Layer 3 of a small transformer language model trained on English Wikipedia (20 layers, counted from 0, width 128).
Take only the direct path to the model's output, skipping the later layers: a vector added to the residual stream pushes a token's score in proportion to its dot product with that token's output vector.

Output vectors of the tokens that the questions are about. A number n stands for (n - 500) times 0.0036.
"ww": 702 587 486 517 544 801 395 231 596 656 332 608 191 647 400 296 350 331 574 647 306 335 491 651 267 588 585 375 598 397 399 526 797 473 566 451 504 849 355 372 594 299 435 514 590 517 352 653 466 184 529 317 371 322 355 386 451 636 370 522 483 566 467 622 546 563 403 562 323 553 520 468 296 360 582 624 461 349 676 331 381 228 458 300 667 553 484 409 634 384 752 728 724 705 402 267 671 801 576 638 682 466 460 439 406 464 239 348 290 806 230 283 589 270 509 527 870 660 657 608 615 537 643 723 778 517 339 477
"ency": 612 514 585 624 606 531 589 390 385 721 559 319 409 587 366 563 288 173 211 560 549 644 666 703 395 399 422 305 518 548 478 488 544 492 529 297 491 524 574 344 759 312 513 406 614 497 377 483 731 373 547 485 462 484 525 318 268 675 681 630 509 533 312 569 523 500 633 401 334 444 550 490 415 313 609 422 575 466 738 517 594 385 768 560 392 473 611 343 579 380 558 510 531 675 441 454 575 490 535 487 672 284 471 418 561 459 438 503 642 420 455 582 314 451 534 523 446 429 555 471 629 558 377 571 496 378 558 508
"erland": 625 855 655 592 445 484 492 387 521 741 472 61 296 388 217 106 442 490 389 459 367 589 530 690 22 571 404 471 710 517 488 787 507 258 529 629 488 572 564 455 621 440 371 683 353 538 513 504 653 450 553 396 560 441 512 398 277 495 582 533 385 614 440 443 276 306 443 443 418 441 583 509 344 475 428 816 407 303 726 521 420 589 806 319 680 565 456 204 307 472 550 600 348 491 231 453 438 415 455 595 425 230 164 421 601 594 289 489 504 836 493 313 653 315 561 492 753 289 437 546 752 475 522 763 692 609 524 430
"ễ": 432 491 423 472 223 456 463 524 397 489 294 273 313 644 363 293 312 444 569 799 405 704 756 530 39 718 699 158 556 319 504 573 643 150 553 515 368 756 432 504 622 195 487 405 598 434 396 666 764 440 542 328 644 569 694 464 305 638 448 382 492 706 448 488 465 747 418 604 387 532 752 496 445 196 164 805 533 287 715 448 300 716 652 308 616 492 664 376 617 505 565 420 512 522 228 352 517 654 521 462 662 425 373 531 509 344 468 457 374 575 599 571 454 353 669 660 659 588 696 293 587 400 653 469 728 467 524 600
"am": 443 492 355 491 476 426 524 573 351 541 413 495 514 613 615 540 503 533 353 408 600 680 559 449 376 436 417 397 439 586 410 462 366 494 501 480 314 469 525 408 448 578 584 317 772 427 551 467 457 505 473 461 475 508 451 518 509 520 603 621 425 390 410 304 564 484 559 385 575 470 434 474 550 443 606 491 481 565 458 636 622 551 552 578 481 441 507 411 495 647 555 451 507 405 536 376 445 432 417 461 444 481 600 513 596 464 625 391 423 568 351 485 387 428 560 470 321 554 585 493 545 482 616 458 422 548 559 425
"ure": 453 550 422 512 622 479 573 595 494 480 313 211 565 482 406 546 358 459 370 574 418 488 420 664 389 317 646 496 444 646 430 316 513 607 516 497 346 538 392 789 442 427 142 490 431 480 551 503 611 428 472 518 475 468 670 437 526 636 571 509 414 518 346 355 548 399 638 515 637 376 630 439 447 295 532 545 593 467 635 582 523 509 381 439 622 634 620 503 654 549 384 556 551 606 357 474 449 365 549 602 658 451 340 360 678 671 438 383 497 496 641 553 543 460 480 491 468 525 468 668 488 518 456 730 769 476 453 421
"|---|": 407 766 568 693 343 418 241 434 578 656 362 338 495 763 641 413 469 331 403 417 348 591 459 549 26 476 726 235 709 500 535 612 457 197 542 565 487 578 362 601 693 411 625 606 337 599 486 523 403 292 602 632 565 413 439 676 593 586 607 401 611 678 523 504 291 733 223 619 297 291 510 124 541 290 321 694 970 99 657 811 433 533 641 612 544 224 642 637 510 440 447 353 591 491 385 525 641 591 531 798 642 344 500 425 599 524 513 405 400 745 563 234 371 510 264 625 702 500 534 491 858 383 532 745 682 600 665 640
" species": 610 706 575 571 493 518 579 402 610 627 290 409 345 721 541 366 247 545 320 493 369 533 567 500 456 660 455 504 421 445 539 527 547 431 501 520 356 550 468 548 521 557 525 464 712 443 646 484 613 453 635 587 583 434 449 454 507 556 621 407 491 514 442 563 678 493 437 536 482 590 503 277 559 541 396 667 605 393 733 525 521 494 636 252 561 489 568 264 636 303 545 454 601 574 526 421 577 431 537 549 643 361 386 338 439 506 397 455 438 715 433 302 805 295 536 654 606 451 433 423 595 339 456 669 691 584 552 464
"ch": 437 374 685 413 506 535 561 562 537 550 482 457 464 375 689 473 543 336 479 472 461 638 548 425 328 484 541 566 431 674 462 478 395 334 503 623 563 660 513 515 458 609 567 411 633 522 444 588 377 476 491 424 642 553 622 453 295 515 462 469 537 453 376 503 682 581 450 620 527 413 543 615 579 450 545 684 616 538 561 426 485 502 349 497 322 543 347 371 434 538 430 340 610 495 513 449 479 368 644 418 667 673 564 459 537 498 547 481 343 592 394 353 479 431 530 482 465 577 490 549 363 442 500 572 351 583 524 511
"k": 580 317 622 448 503 562 691 416 508 424 564 483 524 627 557 646 568 347 455 503 476 502 466 475 357 411 330 491 581 508 437 456 403 476 502 465 382 519 553 462 425 632 468 544 583 434 278 373 428 544 472 520 521 432 613 497 453 567 370 567 537 480 386 445 553 492 459 477 554 383 437 519 523 327 537 401 570 384 481 330 703 548 267 497 450 295 403 465 364 555 496 472 626 479 419 490 502 398 546 477 625 592 615 427 435 579 566 585 429 426 534 373 647 410 503 508 696 431 607 461 404 503 486 653 491 590 388 472
"tar": 560 534 605 533 374 360 452 350 372 697 250 336 406 345 472 472 442 178 421 572 385 527 461 387 287 640 430 536 384 295 497 587 432 570 546 497 619 573 476 421 625 362 583 590 648 494 242 514 613 430 529 650 513 450 404 348 538 618 811 291 659 639 467 619 338 553 612 435 549 356 477 475 429 316 411 500 544 225 459 489 436 559 366 564 377 564 359 496 354 543 482 469 678 431 500 404 384 557 434 458 417 513 352 423 315 384 367 398 478 843 466 458 531 500 665 733 664 669 738 696 437 277 590 678 531 459 352 356

Each question shows what one neuron of this layer's MLP adds at an activation of 1. A number n stands for (n - 500) times 0.00094.

n103: 319 440 358 579 490 450 508 338 853 648 326 420 370 508 411 567 628 544 614 382 545 473 489 303 619 568 492 443 669 261 573 461 568 419 649 574 730 435 627 417 466 519 568 381 636 458 604 558 433 621 678 516 410 588 720 511 775 426 592 418 601 739 522 406 525 512 630 608 321 579 597 446 686 633 418 450 422 518 541 436 655 247 581 573 539 621 430 460 516 379 348 573 753 247 325 694 385 571 428 616 604 535 572 579 541 716 356 531 679 365 544 522 348 431 364 498 501 511 584 734 643 457 466 383 549 381 564 443
Pushed up most: "|---|"

n127: 593 536 620 572 462 383 382 477 554 375 474 554 626 617 642 575 630 423 517 356 753 536 638 539 531 276 408 615 467 489 416 514 434 606 237 536 427 396 418 698 410 535 577 499 582 566 378 743 574 548 577 395 616 630 501 418 536 472 516 614 592 653 571 629 602 387 366 514 514 585 423 295 650 492 610 727 407 652 523 504 372 343 440 346 556 470 432 537 497 470 267 532 355 685 369 440 669 518 490 362 225 703 400 709 590 470 261 789 339 489 291 401 407 509 609 359 360 458 721 472 385 400 381 361 538 537 185 546
Which two tokens does it push up most, strongest first? "ch", "am"

n164: 417 455 409 374 568 388 431 482 318 505 385 472 547 466 415 699 500 595 648 409 599 344 516 460 487 458 359 698 520 693 687 588 536 258 355 681 382 299 585 552 529 499 457 576 508 492 487 609 676 424 450 557 606 596 490 438 449 611 308 500 490 586 404 339 387 404 381 496 634 582 507 284 436 431 586 561 419 586 365 578 427 686 329 565 423 329 509 564 563 420 459 733 314 377 496 665 474 612 439 598 333 427 485 286 476 547 579 571 693 222 522 518 533 323 380 366 311 604 354 524 430 593 628 389 576 515 687 454
Pushed down most: "ww"

n57: 425 499 365 411 377 347 325 544 601 358 543 510 381 552 742 448 539 709 484 265 537 477 345 709 490 483 527 533 465 582 532 424 492 637 507 250 451 577 553 387 739 463 640 436 559 492 597 612 553 491 130 322 649 394 572 548 474 542 199 454 610 241 756 538 421 491 381 442 676 451 427 546 476 423 365 347 424 444 689 466 486 571 487 548 510 495 426 471 407 487 436 556 614 448 407 661 747 398 575 432 448 400 434 515 585 455 634 624 509 466 554 356 457 582 554 523 292 509 342 448 556 544 522 579 377 360 513 510
Pushed up most: "am"

n97: 644 299 367 508 444 671 495 602 457 325 412 396 648 605 470 418 432 478 548 570 564 367 437 467 394 507 644 582 448 516 551 428 512 401 435 519 523 432 465 306 835 565 656 498 509 597 800 339 618 328 382 544 538 600 551 539 481 357 534 642 525 469 719 626 693 438 448 663 659 636 564 556 850 469 473 504 381 353 574 745 680 508 315 394 614 569 564 674 374 690 594 404 552 553 391 595 592 356 390 654 472 692 540 614 553 461 557 620 586 633 619 577 543 601 450 383 456 394 518 675 554 484 645 465 495 639 720 489
Pushed up most: "|---|"

n147: 483 414 345 538 437 410 521 656 745 493 463 593 338 326 619 524 541 564 595 619 458 415 522 662 437 379 471 660 380 516 517 497 442 447 459 578 491 516 256 420 453 679 674 591 464 386 445 450 481 746 487 535 372 192 577 340 506 511 258 716 399 634 573 534 562 635 292 561 516 400 465 248 508 594 601 589 580 633 694 410 586 502 426 513 450 637 545 735 366 551 529 358 378 720 454 480 424 480 361 499 557 463 559 653 423 433 548 567 454 364 353 464 522 631 382 506 611 325 642 564 325 509 785 438 572 398 520 566
Which three tokens does it push up most, strongest first? "k", "ch", "ww"

n129: 497 578 461 597 576 363 426 254 602 475 525 328 349 737 436 483 767 470 508 744 663 362 411 508 418 389 741 534 436 372 531 514 519 582 341 690 558 511 532 492 635 485 509 556 550 496 391 500 435 582 515 457 332 638 435 386 602 538 421 406 339 650 403 492 481 283 675 547 481 490 592 455 699 527 438 552 589 454 464 468 284 575 396 464 348 452 622 407 474 322 614 539 375 549 371 365 684 544 479 427 452 388 484 766 514 592 486 615 308 468 388 272 542 515 564 517 558 567 510 497 507 461 353 607 433 501 623 548
Pushed up most: "ww"

n54: 397 721 255 653 504 501 472 353 590 254 185 543 601 345 576 511 642 543 565 688 250 398 548 492 536 319 510 508 663 452 299 532 404 433 380 585 707 535 465 666 300 464 623 421 357 452 406 669 482 481 624 558 481 567 457 371 458 351 514 486 447 684 619 566 335 448 645 565 528 531 602 326 503 543 671 429 597 396 418 487 347 554 266 286 274 590 435 549 578 490 454 380 616 450 634 460 432 321 425 707 538 520 590 666 397 370 678 418 500 734 324 559 467 404 384 408 346 545 694 541 474 530 466 382 436 592 495 557
Pushed up most: "tar"

n34: 431 500 472 570 327 392 538 273 656 619 422 599 519 672 435 619 484 473 640 511 542 479 627 303 493 442 422 434 506 382 453 513 262 521 517 361 457 436 509 726 335 664 504 391 750 619 534 342 477 593 250 512 423 412 355 704 529 317 634 485 511 443 389 608 515 336 457 478 699 481 594 451 486 569 600 422 505 783 442 616 591 582 437 547 420 304 561 678 536 454 536 572 413 511 270 389 268 448 435 406 450 468 600 601 480 575 572 373 430 398 446 532 414 534 495 393 452 511 343 753 532 545 393 664 490 479 565 479
Which two tokens does it push up most, strongest first? "am", "k"

n70: 652 614 505 551 528 371 555 307 422 486 425 569 492 454 529 406 675 463 347 539 414 472 401 485 422 575 542 433 586 639 404 603 385 439 567 329 672 680 739 703 446 439 627 590 509 505 407 511 647 634 611 503 541 360 303 389 382 224 395 428 493 391 504 622 474 679 406 379 561 727 430 496 403 370 414 469 668 436 459 482 626 382 492 591 594 540 402 480 330 661 579 509 621 690 483 255 454 465 678 560 601 369 490 384 505 398 368 517 499 687 610 423 442 322 485 159 607 246 309 352 362 341 460 511 698 471 482 502
Pushed up most: "erland"

n35: 296 522 593 464 819 513 789 536 521 467 507 561 483 318 691 621 493 568 520 473 632 570 580 455 358 475 256 527 396 434 487 405 398 458 436 422 495 559 453 493 435 552 450 516 675 620 311 526 479 464 516 438 584 646 496 576 540 517 583 525 572 291 548 436 591 612 383 560 692 444 479 586 691 464 483 464 580 685 540 576 401 335 424 527 547 448 270 550 543 664 154 580 606 335 678 534 447 577 509 356 356 466 717 448 573 364 522 744 352 491 540 493 466 458 668 466 428 688 666 616 532 532 481 347 263 434 492 504
Which three tokens does it push up most, strongest first? "ch", "am", "k"

n134: 316 692 563 394 522 521 523 402 802 397 545 440 362 544 412 472 412 367 675 603 427 485 489 592 555 398 593 360 372 239 428 512 328 423 580 364 540 628 584 417 541 455 579 486 528 522 702 497 590 363 600 603 501 611 574 421 578 439 568 516 484 688 469 575 414 510 485 338 505 559 477 476 524 599 368 422 590 384 592 254 460 447 497 427 650 525 690 387 443 538 201 402 339 451 510 590 543 620 601 452 569 537 744 540 538 590 431 510 528 556 377 458 527 532 465 448 430 596 491 300 494 237 596 587 550 464 732 689
Pushed down most: "am"

n76: 622 550 552 271 548 522 294 510 480 302 685 613 616 217 442 469 418 428 713 224 602 454 327 440 586 448 562 470 551 690 541 730 524 760 570 465 695 549 350 279 437 565 441 553 448 662 560 442 583 695 561 596 501 413 572 391 356 192 466 367 551 280 362 562 581 321 386 559 583 186 372 449 244 475 487 370 625 452 358 554 541 467 474 627 562 478 163 568 736 207 567 531 514 661 634 507 430 465 565 496 623 452 387 482 428 326 619 473 514 602 640 461 429 548 385 479 534 535 628 552 511 429 434 572 532 359 449 328
Pushed up most: "tar"

n18: 455 485 463 386 348 597 536 551 629 478 427 516 472 419 389 421 409 474 415 360 559 455 489 591 523 550 477 435 434 237 429 530 468 460 681 693 568 486 663 512 466 603 503 525 504 496 509 504 453 627 349 503 571 520 323 498 424 453 394 521 440 618 400 552 414 509 463 537 514 571 719 492 247 534 580 480 556 570 551 483 452 543 669 581 452 355 470 279 390 581 328 454 571 485 728 483 487 549 442 696 520 580 529 535 402 517 310 443 496 598 354 490 557 268 485 628 434 444 450 409 719 434 329 446 402 584 414 519
Which two tokens does it push up most, strongest first? "erland", " species"

n82: 577 502 396 655 230 469 596 417 499 444 622 476 493 490 403 550 435 454 431 572 476 504 339 408 262 725 407 488 299 565 400 521 427 400 704 608 479 484 349 674 455 444 258 445 592 485 561 747 375 371 519 612 417 485 292 510 536 496 611 512 469 459 419 459 548 396 577 631 247 590 606 343 489 420 336 557 541 728 469 464 372 464 636 537 581 563 628 35 361 410 570 445 427 440 413 451 396 792 341 526 502 555 375 397 511 528 305 513 551 454 582 570 711 431 610 583 636 464 852 609 538 480 631 503 506 369 487 541
Pushed up most: "ễ"

n83: 588 456 620 492 724 504 498 645 550 565 487 502 446 402 310 458 185 399 518 677 768 505 294 393 384 577 477 552 501 304 538 486 554 406 611 288 679 560 435 419 528 512 608 534 477 600 445 567 610 286 620 538 572 472 452 447 572 580 552 602 378 486 499 363 465 621 462 812 453 531 283 475 628 389 429 456 391 487 597 650 464 333 676 317 468 444 316 608 474 638 421 417 555 535 584 608 495 624 500 601 438 475 559 218 643 486 622 508 334 588 569 522 575 463 378 473 549 723 526 629 536 678 539 476 460 386 586 400
Which three tokens does it push up most, strongest first? "ww", "|---|", "tar"

n50: 489 542 400 498 497 458 355 313 560 482 676 555 464 568 527 490 527 379 710 531 351 523 412 589 586 548 471 354 310 417 402 692 444 292 213 715 329 434 745 397 526 439 677 411 503 468 506 453 398 358 566 493 623 438 407 646 435 608 414 667 514 701 455 344 428 344 596 573 520 751 470 589 418 696 688 712 651 478 658 564 491 700 501 558 506 236 475 428 659 332 718 527 595 458 561 671 582 499 592 467 432 725 501 559 563 455 642 499 664 427 594 524 397 602 522 583 394 647 441 354 684 503 410 523 754 644 580 517
Which two tokens does it push up most, strongest first? "|---|", "ễ"

n179: 473 529 438 618 512 495 560 554 400 596 548 499 654 369 554 427 590 263 552 671 579 470 529 394 647 578 547 387 323 533 476 423 475 545 466 450 328 369 462 374 506 654 769 416 610 618 575 624 513 414 491 516 383 325 389 411 475 359 390 459 380 376 560 427 488 465 502 463 404 340 529 383 558 444 376 633 584 521 775 602 581 606 671 586 434 530 491 503 409 357 392 588 260 306 473 441 508 469 698 475 583 669 436 562 499 595 415 496 530 614 441 446 496 609 437 245 553 554 456 523 576 533 322 358 625 396 661 738
Which three tokens does it push up most, strongest first? "|---|", "ency", "am"

n112: 445 534 508 512 435 602 507 515 542 456 306 530 485 307 433 703 398 423 573 461 596 609 452 514 576 544 425 625 553 516 660 649 567 452 590 457 508 552 483 378 540 519 562 457 496 537 517 562 496 239 562 504 651 604 441 607 830 318 497 278 592 366 751 343 465 600 370 357 451 310 607 568 456 603 589 354 463 205 447 556 617 507 578 352 621 522 344 554 630 592 547 353 445 481 445 483 467 527 326 465 416 651 438 547 397 313 365 329 695 728 418 381 451 683 549 574 640 473 551 399 584 311 506 498 738 609 491 443
Pushed up most: "tar"

n80: 362 378 391 411 405 642 444 520 526 389 497 355 432 491 380 530 611 624 572 488 635 307 321 531 579 269 581 476 612 529 533 878 279 479 339 387 494 540 394 534 513 627 546 463 595 625 733 528 479 463 506 452 431 342 330 666 675 517 512 336 555 248 545 711 541 299 534 499 626 455 381 583 621 567 462 713 387 333 318 705 522 527 559 585 577 300 356 440 588 514 511 714 571 329 553 490 378 320 565 500 593 616 512 402 657 612 351 552 509 513 590 566 541 659 615 569 533 616 712 426 245 396 613 280 359 503 547 376
Pushed down most: "ency"

n171: 487 386 489 395 631 515 746 350 487 518 559 633 584 447 534 309 444 483 631 467 467 514 469 303 549 427 198 583 595 215 627 468 558 447 523 398 427 448 287 562 482 363 477 694 582 446 519 521 560 338 517 461 574 540 477 440 332 353 505 451 512 727 324 257 611 471 652 638 255 483 383 370 658 596 655 703 630 678 412 471 423 676 448 800 592 523 306 436 453 705 618 536 297 420 678 330 494 474 479 378 450 574 783 610 507 667 488 437 548 610 690 517 392 479 485 577 557 510 503 457 558 643 605 535 439 475 719 435
Which three tokens does it push up most, strongest first? "am", "ch", "k"

n59: 371 408 417 593 601 521 545 676 556 377 485 454 568 579 423 347 472 547 345 430 515 336 618 570 306 339 516 560 364 420 595 424 537 634 673 230 550 545 439 532 341 335 601 638 500 467 713 378 500 399 397 401 550 388 447 500 535 407 373 402 519 711 392 547 444 654 457 566 528 468 505 475 410 432 590 574 437 473 506 563 499 400 598 428 393 781 513 533 462 466 462 544 612 502 426 616 418 381 411 342 369 499 568 536 572 705 442 521 550 576 482 332 494 560 516 431 562 497 515 530 661 565 476 496 355 260 722 352
Which two tokens does it push up most, strongest first? "ure", "erland"

n119: 786 563 442 722 427 641 406 520 377 630 566 433 376 499 561 343 553 377 511 670 557 643 468 510 390 679 563 384 596 521 428 518 556 312 662 625 621 600 421 538 574 439 553 608 491 337 455 511 569 246 642 529 378 457 458 544 603 609 590 497 379 568 586 438 550 668 410 540 301 352 427 413 420 589 540 413 557 368 597 407 363 463 666 334 578 559 628 565 575 588 598 546 431 621 396 139 617 366 414 565 420 434 331 409 528 480 462 366 410 580 412 478 660 437 474 509 528 600 574 605 700 316 518 660 516 512 509 549
Pushed down most: "k"

n174: 537 650 312 348 734 659 569 700 413 551 514 571 397 508 543 496 285 546 725 468 757 495 523 475 640 480 566 553 657 615 584 733 700 408 582 539 501 491 455 527 504 451 468 502 455 677 441 442 447 584 472 484 613 681 458 501 666 537 441 537 379 558 464 513 500 361 682 560 397 425 580 448 617 752 550 462 593 513 563 523 331 641 255 519 536 663 481 508 501 440 712 465 517 580 537 595 648 340 589 614 575 436 482 828 327 538 576 450 654 338 608 711 640 369 603 420 504 292 452 637 438 488 591 533 509 482 265 638
Pushed up most: "ure"